Layer 17 of a small transformer language model trained on English Wikipedia (23 layers, counted from 0, width 128).
A neuron adds its activation times its output weights to the MLP's output. To switch it off is to set its activation to zero at one token and run the rest of the model.

Output weights of the MLP neurons that the questions are about. A number n stands for n times 0.0016.
n11: 232 67 94 -49 -124 -68 -62 37 39 6 -125 13 -114 91 105 28 -87 3 -138 213 159 -36 79 -231 -28 47 44 -3 21 -49 68 115 157 60 -175 -22 -26 -33 -95 -162 47 6 -59 110 70 82 -57 230 -53 -61 48 75 -210 89 -19 98 -221 15 -84 -30 -27 -47 -158 -101 -9 95 28 -30 84 -62 68 -60 -19 -49 -56 -70 26 69 15 53 20 56 -75 197 99 55 92 -18 -72 -9 195 -65 61 125 -6 82 98 159 -69 124 104 -9 -218 -36 53 -86 -40 -12 113 -60 31 157 153 69 103 -3 96 126 -138 89 -170 -59 49 -31 -124 -188 -20 -322
n110: -3 72 -67 -40 -49 -93 -153 -65 87 -20 255 47 -11 142 29 -251 41 -30 -114 250 75 -62 -99 -102 108 50 -204 -28 71 3 -28 -55 -13 195 77 -34 -58 128 -3 -83 -53 0 233 223 -50 -35 92 98 -96 75 7 -94 -62 -258 76 228 87 23 -19 106 -114 -93 -13 3 173 80 57 -89 -10 132 -191 -103 -59 129 63 22 -76 35 -34 62 -26 71 -73 -310 -215 -86 127 7 122 -195 -21 152 -24 233 -149 55 -97 10 38 -10 -184 111 -50 -130 69 -215 17 122 111 71 -47 7 21 174 -33 -70 15 -232 -6 87 41 -88 14 -17 -173 -54 202 -147
n119: 25 105 17 78 -225 3 50 -67 -130 -88 -219 -31 -45 73 84 -78 220 154 -13 70 9 -156 107 278 -72 -3 -80 195 72 57 -34 -86 22 -75 18 76 0 36 -32 153 -42 149 -81 -10 101 200 -120 -67 -214 76 118 111 -6 -44 24 0 128 100 12 -47 -245 -110 -222 -20 156 -22 59 75 -35 -3 -150 57 -24 34 68 -83 17 82 -56 -73 169 41 -143 -68 -49 -42 111 -182 -128 42 -10 148 97 137 -142 -25 -36 56 0 -49 -98 128 170 -80 180 -235 -17 52 115 57 -22 -51 84 -281 -58 -49 -121 -163 155 -22 78 46 -265 188 -206 33 -44 55
n171: 174 3 45 3 -134 3 94 173 -98 -49 174 -34 -95 272 -47 -89 -329 -103 -190 95 25 -34 -7 -101 -34 62 58 -36 -20 34 82 -172 84 126 -32 -6 60 -80 -221 63 88 -325 36 -101 62 -97 -48 171 -94 -68 -21 35 -193 -57 24 59 238 -29 126 30 -23 286 105 -17 -98 70 63 15 -192 147 -157 -178 88 -14 83 9 66 52 -252 -168 -116 185 50 -13 106 43 -111 30 25 72 164 -45 -104 -43 10 -90 -144 100 114 62 -26 145 31 40 110 131 95 -3 -67 167 -158 6 -117 3 20 -65 -9 68 38 -10 3 83 34 44 -17 89 88 -317
n185: 116 26 -79 -87 54 123 0 3 -33 -39 178 -24 -39 24 37 84 -16 -57 -32 -48 115 -55 -54 -77 154 -28 41 210 -121 106 180 78 66 -128 103 5 250 -68 -8 120 36 74 114 -3 73 65 0 -16 -183 -248 -42 -44 13 46 -145 0 31 -3 -10 -154 28 -17 37 -37 133 142 -19 -77 -57 10 -85 -59 -134 23 15 -5 -51 -200 67 -49 40 108 9 -80 -51 -41 -53 -51 23 -77 122 44 -71 -130 -234 150 142 -23 130 28 25 22 -122 47 -11 6 3 107 -35 -72 81 -115 202 -74 138 48 -31 -8 72 -46 -88 110 -46 -135 17 -129 94 -434
n222: 24 -97 86 49 -64 33 -153 -172 6 -47 -288 -172 43 -67 36 -3 95 160 32 40 -56 -129 -64 69 -101 205 -59 -138 63 55 52 -61 -33 66 62 109 -166 0 -91 -63 65 149 22 283 -73 -189 -6 18 -97 -79 40 -92 -70 115 -3 116 -161 6 -126 131 -107 -112 -108 87 -47 60 108 101 3 -8 -36 33 43 -85 93 169 94 -20 51 96 -39 -110 0 -84 -121 26 -72 76 -64 124 26 84 -132 -64 -26 55 -163 181 271 -122 -38 138 77 119 77 232 -36 37 144 12 3 46 108 30 43 -86 -72 -159 157 -106 108 35 -51 -271 -124 132 -117 -111
n228: 97 98 -58 107 31 269 34 89 -94 29 232 -3 131 0 -117 -57 -26 92 -197 100 -113 -212 -324 -99 -20 -99 -32 -45 -124 90 -27 135 -18 44 -28 -137 63 95 3 -56 359 90 -42 93 30 99 51 -57 58 39 -155 -38 -18 -47 74 257 78 -141 -43 -17 136 -103 -160 -17 -52 -100 -59 149 76 -40 170 72 54 -27 -38 92 20 38 -33 72 71 292 85 -115 -35 -18 -23 -89 82 -67 229 -128 -3 -94 -137 -103 -16 7 -3 -61 -189 29 -3 58 19 14 -137 -42 -57 -9 64 79 -80 -3 58 -282 -225 49 75 31 -65 -37 -3 -174 -76 153 106 -11
n256: -61 172 -80 108 -92 187 -54 -29 76 44 -187 41 0 231 84 102 142 53 81 37 -74 142 61 3 10 131 75 -215 181 19 194 -52 -95 61 -55 -21 136 89 -117 90 65 -3 -72 259 27 -33 17 28 -185 -50 30 -120 118 -67 16 54 -57 88 83 68 -218 97 -126 -188 -66 -52 133 -79 0 19 -48 131 -99 -148 11 -6 236 -13 -22 -132 45 -249 66 184 -61 -207 -57 87 -136 13 -82 9 201 -41 10 97 -114 -70 16 38 -35 -56 64 116 -16 -7 107 -47 71 26 -86 -9 174 -188 3 -33 -44 107 -28 -21 63 -59 -78 -16 -16 6 -209 -480
n265: -6 116 -30 -145 101 141 30 -25 100 -160 -54 -41 -218 -87 -45 177 -273 -154 -75 -134 -74 -218 -45 -45 171 31 102 113 124 -74 75 116 -24 6 -62 139 51 -29 -58 0 50 -19 -104 78 -35 -97 55 -15 11 138 -168 -157 -64 -21 -140 -123 54 125 47 -158 50 6 54 13 -41 6 -111 6 92 -113 72 170 -12 -242 -48 -107 -75 -33 -41 -117 139 -12 -235 12 -115 64 22 99 97 193 -16 252 -68 82 185 83 -22 -3 -90 72 3 -31 342 -67 -37 17 -68 96 92 102 -15 -142 158 70 -87 -83 -61 53 73 137 0 112 32 32 -151 -41 -48 -59
n296: 44 -12 -143 -6 -91 105 -15 -26 -61 -6 -329 -71 114 165 -176 -47 117 105 -164 -3 -9 -46 156 75 -78 212 -41 -24 -26 -27 3 19 92 115 -237 -67 140 -66 47 40 0 103 32 183 -43 27 -251 -299 128 88 -131 13 -88 -263 -51 62 -154 132 97 7 -192 77 -95 73 -58 -238 46 -78 -41 9 -56 28 18 44 132 43 66 -10 56 -66 62 -142 -4 -64 -38 102 36 -3 0 164 51 -103 -67 -3 67 -78 -23 -180 -17 -116 68 57 197 22 150 212 -7 -32 -41 -81 73 98 8 52 -103 233 -54 125 177 47 -22 -101 -267 -10 33 124 156 104
n300: -24 -92 53 -8 -22 -101 -162 19 211 -205 -199 -56 -107 68 11 73 -38 60 77 42 84 117 -65 -128 -49 -11 68 -72 70 -9 15 43 47 139 -27 104 75 -20 16 -21 14 0 169 -49 -143 -94 -74 22 73 -78 -122 11 3 -3 9 156 -45 -22 -188 199 6 -77 81 60 -14 169 -122 -21 95 -24 -21 -65 -21 -98 -8 89 -42 61 -20 28 -157 -171 198 -14 -36 -39 -125 -99 39 -22 -9 -99 -63 163 78 101 -83 -22 120 -72 -59 92 36 28 -87 22 186 -19 133 -67 147 22 140 -38 -94 -61 -85 44 -55 180 -16 60 31 252 -167 50 -29 -254

Each question names a token from some text and the token that comes next. It shows the activations a of the neurons there, in the order above. A number n stands for n times 0.028.

Then comes g, the gradient of the next token's log-probability with respect to the MLP's output, scaled to length 1. A neuron's effect is roughly proportional to its activation times (output weights . g). A number n stands for n times 0.00068.

"\n", then "According"
a: -3 -255 30 -1 -8 -1 -4 173 7 0 2
g: 94 -83 -166 235 -42 37 -66 172 178 16 -71 -243 196 -139 172 -74 137 13 127 -118 -7 67 -27 -85 77 -6 41 -178 -113 111 -63 -414 -28 -136 154 -86 -151 73 -96 -193 105 -82 155 -143 -20 -61 -3 33 84 -309 211 248 208 -291 -42 -113 -148 100 -51 112 -40 74 -38 -56 -133 8 -125 136 102 101 208 26 46 -15 -230 -25 10 100 244 -154 -51 58 -19 37 90 82 222 -127 77 28 112 52 -143 -139 174 41 -224 -148 170 -7 -76 -24 15 -58 -49 -12 21 160 -3 157 235 -102 -127 69 224 171 59 197 -171 -60 -197 78 -75 21 -112 -4 -133 -37
Switching off which neuron hurts the next token most? n110

" by", then " Cuba"
a: 1 -13 7 -31 0 8 2 -14 0 65 13
g: -202 106 65 -19 165 23 -42 -318 145 -81 -31 53 123 147 -42 123 -32 -297 -137 55 19 174 -120 -64 -125 -61 232 174 -18 32 52 180 -134 111 -121 119 -53 -150 200 -214 42 -237 -1 -23 207 130 -117 -2 14 -32 -160 48 -48 96 205 -1 -11 109 -16 -161 44 -185 167 18 63 -94 124 -134 -257 44 -47 109 -133 44 -195 -160 159 -14 -126 -131 152 132 -16 180 228 -3 -221 297 177 47 6 -145 -219 -33 -24 18 46 192 27 -130 261 27 -278 -13 14 -98 -44 195 38 -171 -93 56 -37 8 136 -168 -22 -115 0 -122 -13 222 11 -1 23 1 186 -91
Which neuron, switched off, raises the next token's probability most? n296

" no", then " official"
a: -6 0 12 3 0 0 2 11 -95 -8 6
g: -112 115 -63 144 109 8 -43 26 19 -157 -106 -138 188 17 71 11 67 60 139 -256 154 -3 2 59 -179 399 -151 -25 -104 42 -20 -46 140 -211 148 -149 -103 -322 -77 87 -91 -124 58 42 157 -32 193 -138 141 -145 72 164 -58 319 -119 -309 -218 -42 -219 -6 -64 -95 -52 113 -3 -25 -173 141 37 42 -30 84 -36 103 234 78 -87 134 -22 -157 -137 -2 74 118 75 98 -39 24 41 87 61 -85 67 -280 -19 -120 -71 154 -68 27 199 141 -16 58 -103 -247 -114 -64 53 54 118 39 -112 90 109 366 167 179 -175 -110 -14 120 11 -40 -15 -179 -56 -74
Switching off which neuron hurts the next token most? n265

" Simon", then "yan"
a: 1 -28 -21 93 21 -11 -4 0 -8 6 12
g: -201 245 -112 55 25 -47 320 -202 -40 112 17 -29 229 -89 -144 -60 -147 -145 -30 -57 -183 179 18 200 216 -121 -53 188 -96 111 55 -188 -41 79 105 -5 40 35 -102 -71 2 10 -27 -45 -34 87 -160 -145 -120 -55 -36 228 69 185 -155 19 -191 -62 345 127 -38 -87 -128 87 193 224 -41 63 -104 -237 87 11 155 -100 128 -112 155 -101 -94 30 8 -5 116 -141 185 -123 116 29 32 -183 -91 144 208 -64 77 -285 -15 -208 -172 -107 -125 39 175 153 55 -58 -12 -118 -62 -110 264 45 237 123 -55 53 111 -61 -140 86 22 -64 -134 10 -171 79 -167 103
Which neuron, switched off, raises the next token's probability most? n171

" End", then "ura"
a: -400 0 0 -6 2 1 0 -1 -3 5 -65
g: 104 25 46 40 -9 52 -8 -113 -115 100 -184 93 29 103 -50 -51 -68 -208 31 60 -113 -430 22 222 -71 -303 167 79 -168 144 -140 -52 204 206 2 -37 -31 -127 3 -56 -27 32 261 95 -29 131 99 95 -16 -253 -38 -57 47 195 -122 40 95 -13 176 -132 63 -106 94 -59 -55 193 67 -292 -260 83 -204 -135 26 109 -66 -76 121 54 45 -91 -10 -191 99 31 -120 -16 89 38 61 -14 153 5 25 -235 -118 -39 131 -44 129 -65 129 224 62 193 -171 195 71 108 39 -84 122 -219 166 93 -50 255 -70 -364 -127 -34 -28 85 153 114 -111 -68 -90 7
Switching off which neuron hurts the next token most? n11

"-", then "cent"
a: -5 1 0 -2 -6 2 -2 256 0 0 16
g: 68 -140 -242 82 93 209 6 112 -81 -53 -37 113 10 149 -287 129 -35 -74 -160 -142 -204 -97 195 -200 60 -191 -91 -102 151 -71 33 -14 -30 -61 -178 20 -96 -36 64 107 36 -11 -48 248 125 -115 -77 -10 -209 281 136 117 -62 72 117 69 117 -109 190 235 42 -250 6 101 258 14 3 234 105 -197 -205 -92 -104 -14 176 -164 -169 -14 88 -64 53 -46 -193 80 -19 -267 133 -268 -11 -64 18 -21 37 -21 73 95 -85 5 55 -112 193 70 21 -111 -225 -5 147 49 44 65 -53 270 142 31 0 117 -52 -242 -197 55 -77 214 184 -128 119 34 75 -17
Switching off which neuron hurts the next token most? n256

" and", then " Cher"
a: 1 -1 -1 -3 -1 14 16 -6 0 -2 -139
g: -124 -89 163 -176 147 13 -13 -212 -241 21 -143 -94 51 -108 6 120 41 87 49 -95 114 -24 -272 74 -65 3 82 -199 247 -139 -91 12 147 68 -116 -16 -1 -157 113 -112 6 51 55 57 -14 164 106 23 -118 -33 19 122 -34 27 190 157 14 -219 156 233 133 -138 -6 -83 14 123 22 -251 28 -64 -160 136 125 -195 -127 -50 263 -40 45 38 22 72 -242 -36 -100 -47 41 -83 -148 -146 92 86 114 -82 447 254 125 94 -153 -83 247 109 -51 -97 -147 -66 -8 -205 160 -93 225 0 -97 291 -119 -29 -152 -175 -6 8 -88 122 -35 97 -12 -101 199 -53
Which neuron, switched off, raises the next token's probability most? n300

",", then " with"
a: 5 -35 66 -6 1 -308 -28 208 -1 -5 2
g: -326 -115 -20 52 135 251 139 -21 98 19 -285 245 -180 -129 40 -84 -113 22 -118 281 -154 -47 123 31 21 129 189 -126 100 92 -39 111 -23 55 -31 -105 205 108 203 29 -160 -8 -166 5 -192 -109 74 -41 33 21 -27 -6 -13 -49 -141 -134 7 105 29 106 -215 217 -61 55 -99 29 20 -70 -64 58 14 -85 -130 133 3 -221 -112 -161 159 -9 -19 -17 108 -83 10 12 41 168 102 -113 -195 -3 174 -116 -313 137 -59 36 123 120 -108 106 -190 -17 83 329 233 -109 119 -49 -108 -194 -8 225 -14 28 -389 126 75 44 37 39 -4 83 160 -160 92 -98
Switching off which neuron hurts the next token most? n256

"T", then "'"
a: -115 -164 -1 11 7 -2 -118 -6 0 -2 -17
g: 10 10 -102 159 -113 -92 -115 246 120 -119 157 -33 57 -133 101 173 -82 233 3 -190 -68 -49 79 -109 -153 -89 36 117 -122 -50 -38 -35 142 -144 -173 149 85 53 -102 15 -100 47 -158 -87 -94 111 -13 -139 -56 171 237 -8 -152 -267 -33 162 -182 -10 -32 -121 -187 67 -339 -19 -122 71 -26 -164 109 27 16 110 -2 -306 101 113 -176 176 205 19 201 -132 82 -55 102 -43 11 113 198 -133 250 207 254 11 -178 40 -278 -19 29 132 19 1 -91 136 79 214 -17 15 -96 179 -45 83 -121 -11 115 220 56 238 -126 48 38 -159 -141 -183 -22 -7 -63 67
Switching off which neuron hurts the next token most? n110

" Br", then "ins"
a: -3 3 0 180 10 0 10 -3 -1 2 -5
g: 359 149 -4 114 104 -218 97 88 -117 74 -15 60 -24 -31 -225 -88 -158 -107 -179 217 199 67 -6 102 3 58 -73 -130 -245 -32 81 -17 39 -135 -135 136 106 224 58 66 78 63 185 101 -84 -126 28 -17 25 -111 262 -102 5 111 -128 -52 -129 215 221 19 110 -8 -59 61 -55 -74 -221 -128 55 -186 -146 -89 -107 -217 -161 8 278 233 -127 -30 -124 -103 21 -37 157 88 -56 147 75 106 132 -241 -9 56 247 -51 -261 77 -31 -173 -38 33 89 47 61 126 -72 213 -133 -108 -231 -70 -203 -67 -125 -110 51 42 55 136 -147 55 124 149 -56 168 5 -179
Switching off which neuron hurts the next token most? n171

"%", then " of"
a: 6 2 2 0 12 -2 -13 163 -3 0 8
g: 28 -101 114 -42 -129 23 29 195 95 -33 27 -55 -27 -246 -133 -58 -26 95 241 -22 -254 359 -259 52 28 -250 -19 -94 -75 276 -109 -27 3 10 180 -52 -212 -152 65 -84 -56 -68 151 99 -238 53 155 191 -17 -250 -39 -73 165 -48 154 -133 48 112 102 -51 -168 -160 -62 -23 43 -33 -111 131 2 15 9 111 152 410 151 -106 -237 142 -50 -41 -62 57 57 -77 52 -48 36 23 -60 -169 -143 181 -9 10 -168 99 186 -80 76 -20 186 -1 -61 87 -10 120 166 65 -55 -92 -334 -46 51 -64 190 92 -23 -77 207 -86 131 -183 -19 -110 160 -27 112 -117
Which neuron, switched off, raises the next token's probability most? n256

"F", then "ee"
a: -6 -89 -4 8 0 68 -104 0 -1 4 -1
g: 133 -53 -3 -32 -54 88 -230 -97 -89 -25 -23 -100 311 -96 93 -34 27 180 126 -114 152 -81 36 -82 -43 7 13 209 71 63 109 -170 -120 16 -267 12 162 134 -36 -164 74 -25 69 105 25 123 54 15 -57 324 3 -7 -19 -69 -46 48 31 -95 -216 121 -143 -15 -53 -4 -73 -228 36 92 104 83 199 36 190 -122 291 72 69 -186 -207 -116 -142 -14 147 -75 303 53 80 -152 -142 231 54 138 -84 233 -99 -158 -79 -78 -15 -109 244 67 105 64 27 -110 203 -116 19 22 -66 -96 -116 -5 -42 -51 -71 119 -406 128 110 115 -239 -274 -187 -79 5 20
Which neuron, switched off, raises the next token's probability most? n228

" Team", then " Dr"
a: -37 2 0 0 9 1 17 6 15 -1 -110
g: -176 -59 137 -94 -73 -174 -11 268 -63 73 -28 -107 114 59 256 -74 -66 -24 -170 -76 15 -2 1 87 55 156 117 -81 92 -65 -96 84 -216 72 -190 -30 97 160 92 83 157 -21 -15 -292 104 18 203 37 -203 23 10 254 -132 72 -34 -126 -128 -41 57 -126 -55 23 122 62 -97 -245 -21 -120 92 -83 106 -100 -174 -11 32 124 79 -18 2 -74 -86 -58 -141 272 -443 138 178 142 -292 -51 87 -104 253 -71 187 176 134 120 263 92 51 -139 198 -34 -215 -79 -11 -26 2 -23 -107 -29 -139 -98 209 -41 136 -26 -75 7 142 -102 -142 -91 -15 17 245 -13
Switching off which neuron hurts the next token most? n300

" Trans", then "at"
a: -7 6 3 50 13 -10 5 0 1 0 -12
g: -140 160 123 -63 -126 31 217 -66 291 -38 95 108 38 -218 -161 -263 -93 36 -135 229 -29 -75 224 -51 -113 84 -26 2 -7 -196 89 14 172 -97 -37 54 -9 -314 -203 41 -96 112 -121 41 39 1 -248 -5 -53 -79 116 44 -74 74 -49 19 -177 201 313 -54 223 157 28 27 59 39 0 146 -138 -3 -206 -197 223 -225 37 -43 -31 -76 29 -181 16 -113 -92 138 15 17 186 121 -148 120 -143 -67 149 164 18 -148 -225 -10 74 26 165 41 -19 116 216 2 -76 -123 3 5 35 -266 -74 13 277 -30 10 -251 -61 -66 125 142 98 38 -131 -3 108 190
Switching off which neuron hurts the next token most? n171

"on", then "hed"
a: -11 -2 -5 -12 -20 5 -1 0 6 1 -126
g: 48 229 25 76 -165 68 345 -202 -33 -290 -161 -27 -23 -226 28 -13 73 -153 -144 -231 56 15 -5 -43 -10 -94 -252 -109 -94 41 -38 293 194 236 13 176 105 -133 76 -177 24 -12 310 5 82 -52 55 283 143 101 198 -72 16 3 -74 -17 -5 -223 13 1 108 -159 -175 22 229 -79 -24 20 -17 -17 83 -91 45 -103 -96 8 -15 -168 -51 299 128 -72 -104 69 -39 177 -78 137 -23 23 -233 84 -37 -160 0 5 41 -92 53 -62 -279 22 20 -80 -212 -91 120 175 130 91 33 -75 278 -109 -50 57 107 -95 57 68 272 -78 -124 38 -48 -81 -98 65
Which neuron, switched off, raises the next token's probability most? n300

" (", then "F"
a: 40 6 -2 -10 -2 46 -222 189 12 1 0
g: -255 158 30 39 -261 -69 74 -75 156 142 -138 44 -40 -40 98 -50 -21 -27 -62 196 16 56 240 129 -64 110 59 297 -61 -211 218 207 -179 -85 304 -201 -123 -61 -179 -75 -148 -190 -81 -84 80 29 44 127 -27 111 -206 -142 -49 -4 -75 -34 178 -23 -117 98 -21 -74 261 -117 -12 22 95 30 24 -48 -100 93 -36 155 121 40 -197 -86 6 138 -261 -31 -64 135 -78 -213 163 -213 -156 -88 -85 20 37 -82 226 122 53 108 17 36 -19 -103 -8 -42 -337 43 146 -18 124 -181 154 80 -138 70 17 38 -157 26 152 -130 350 195 -40 13 -104 12 90 42
Switching off which neuron hurts the next token most? n228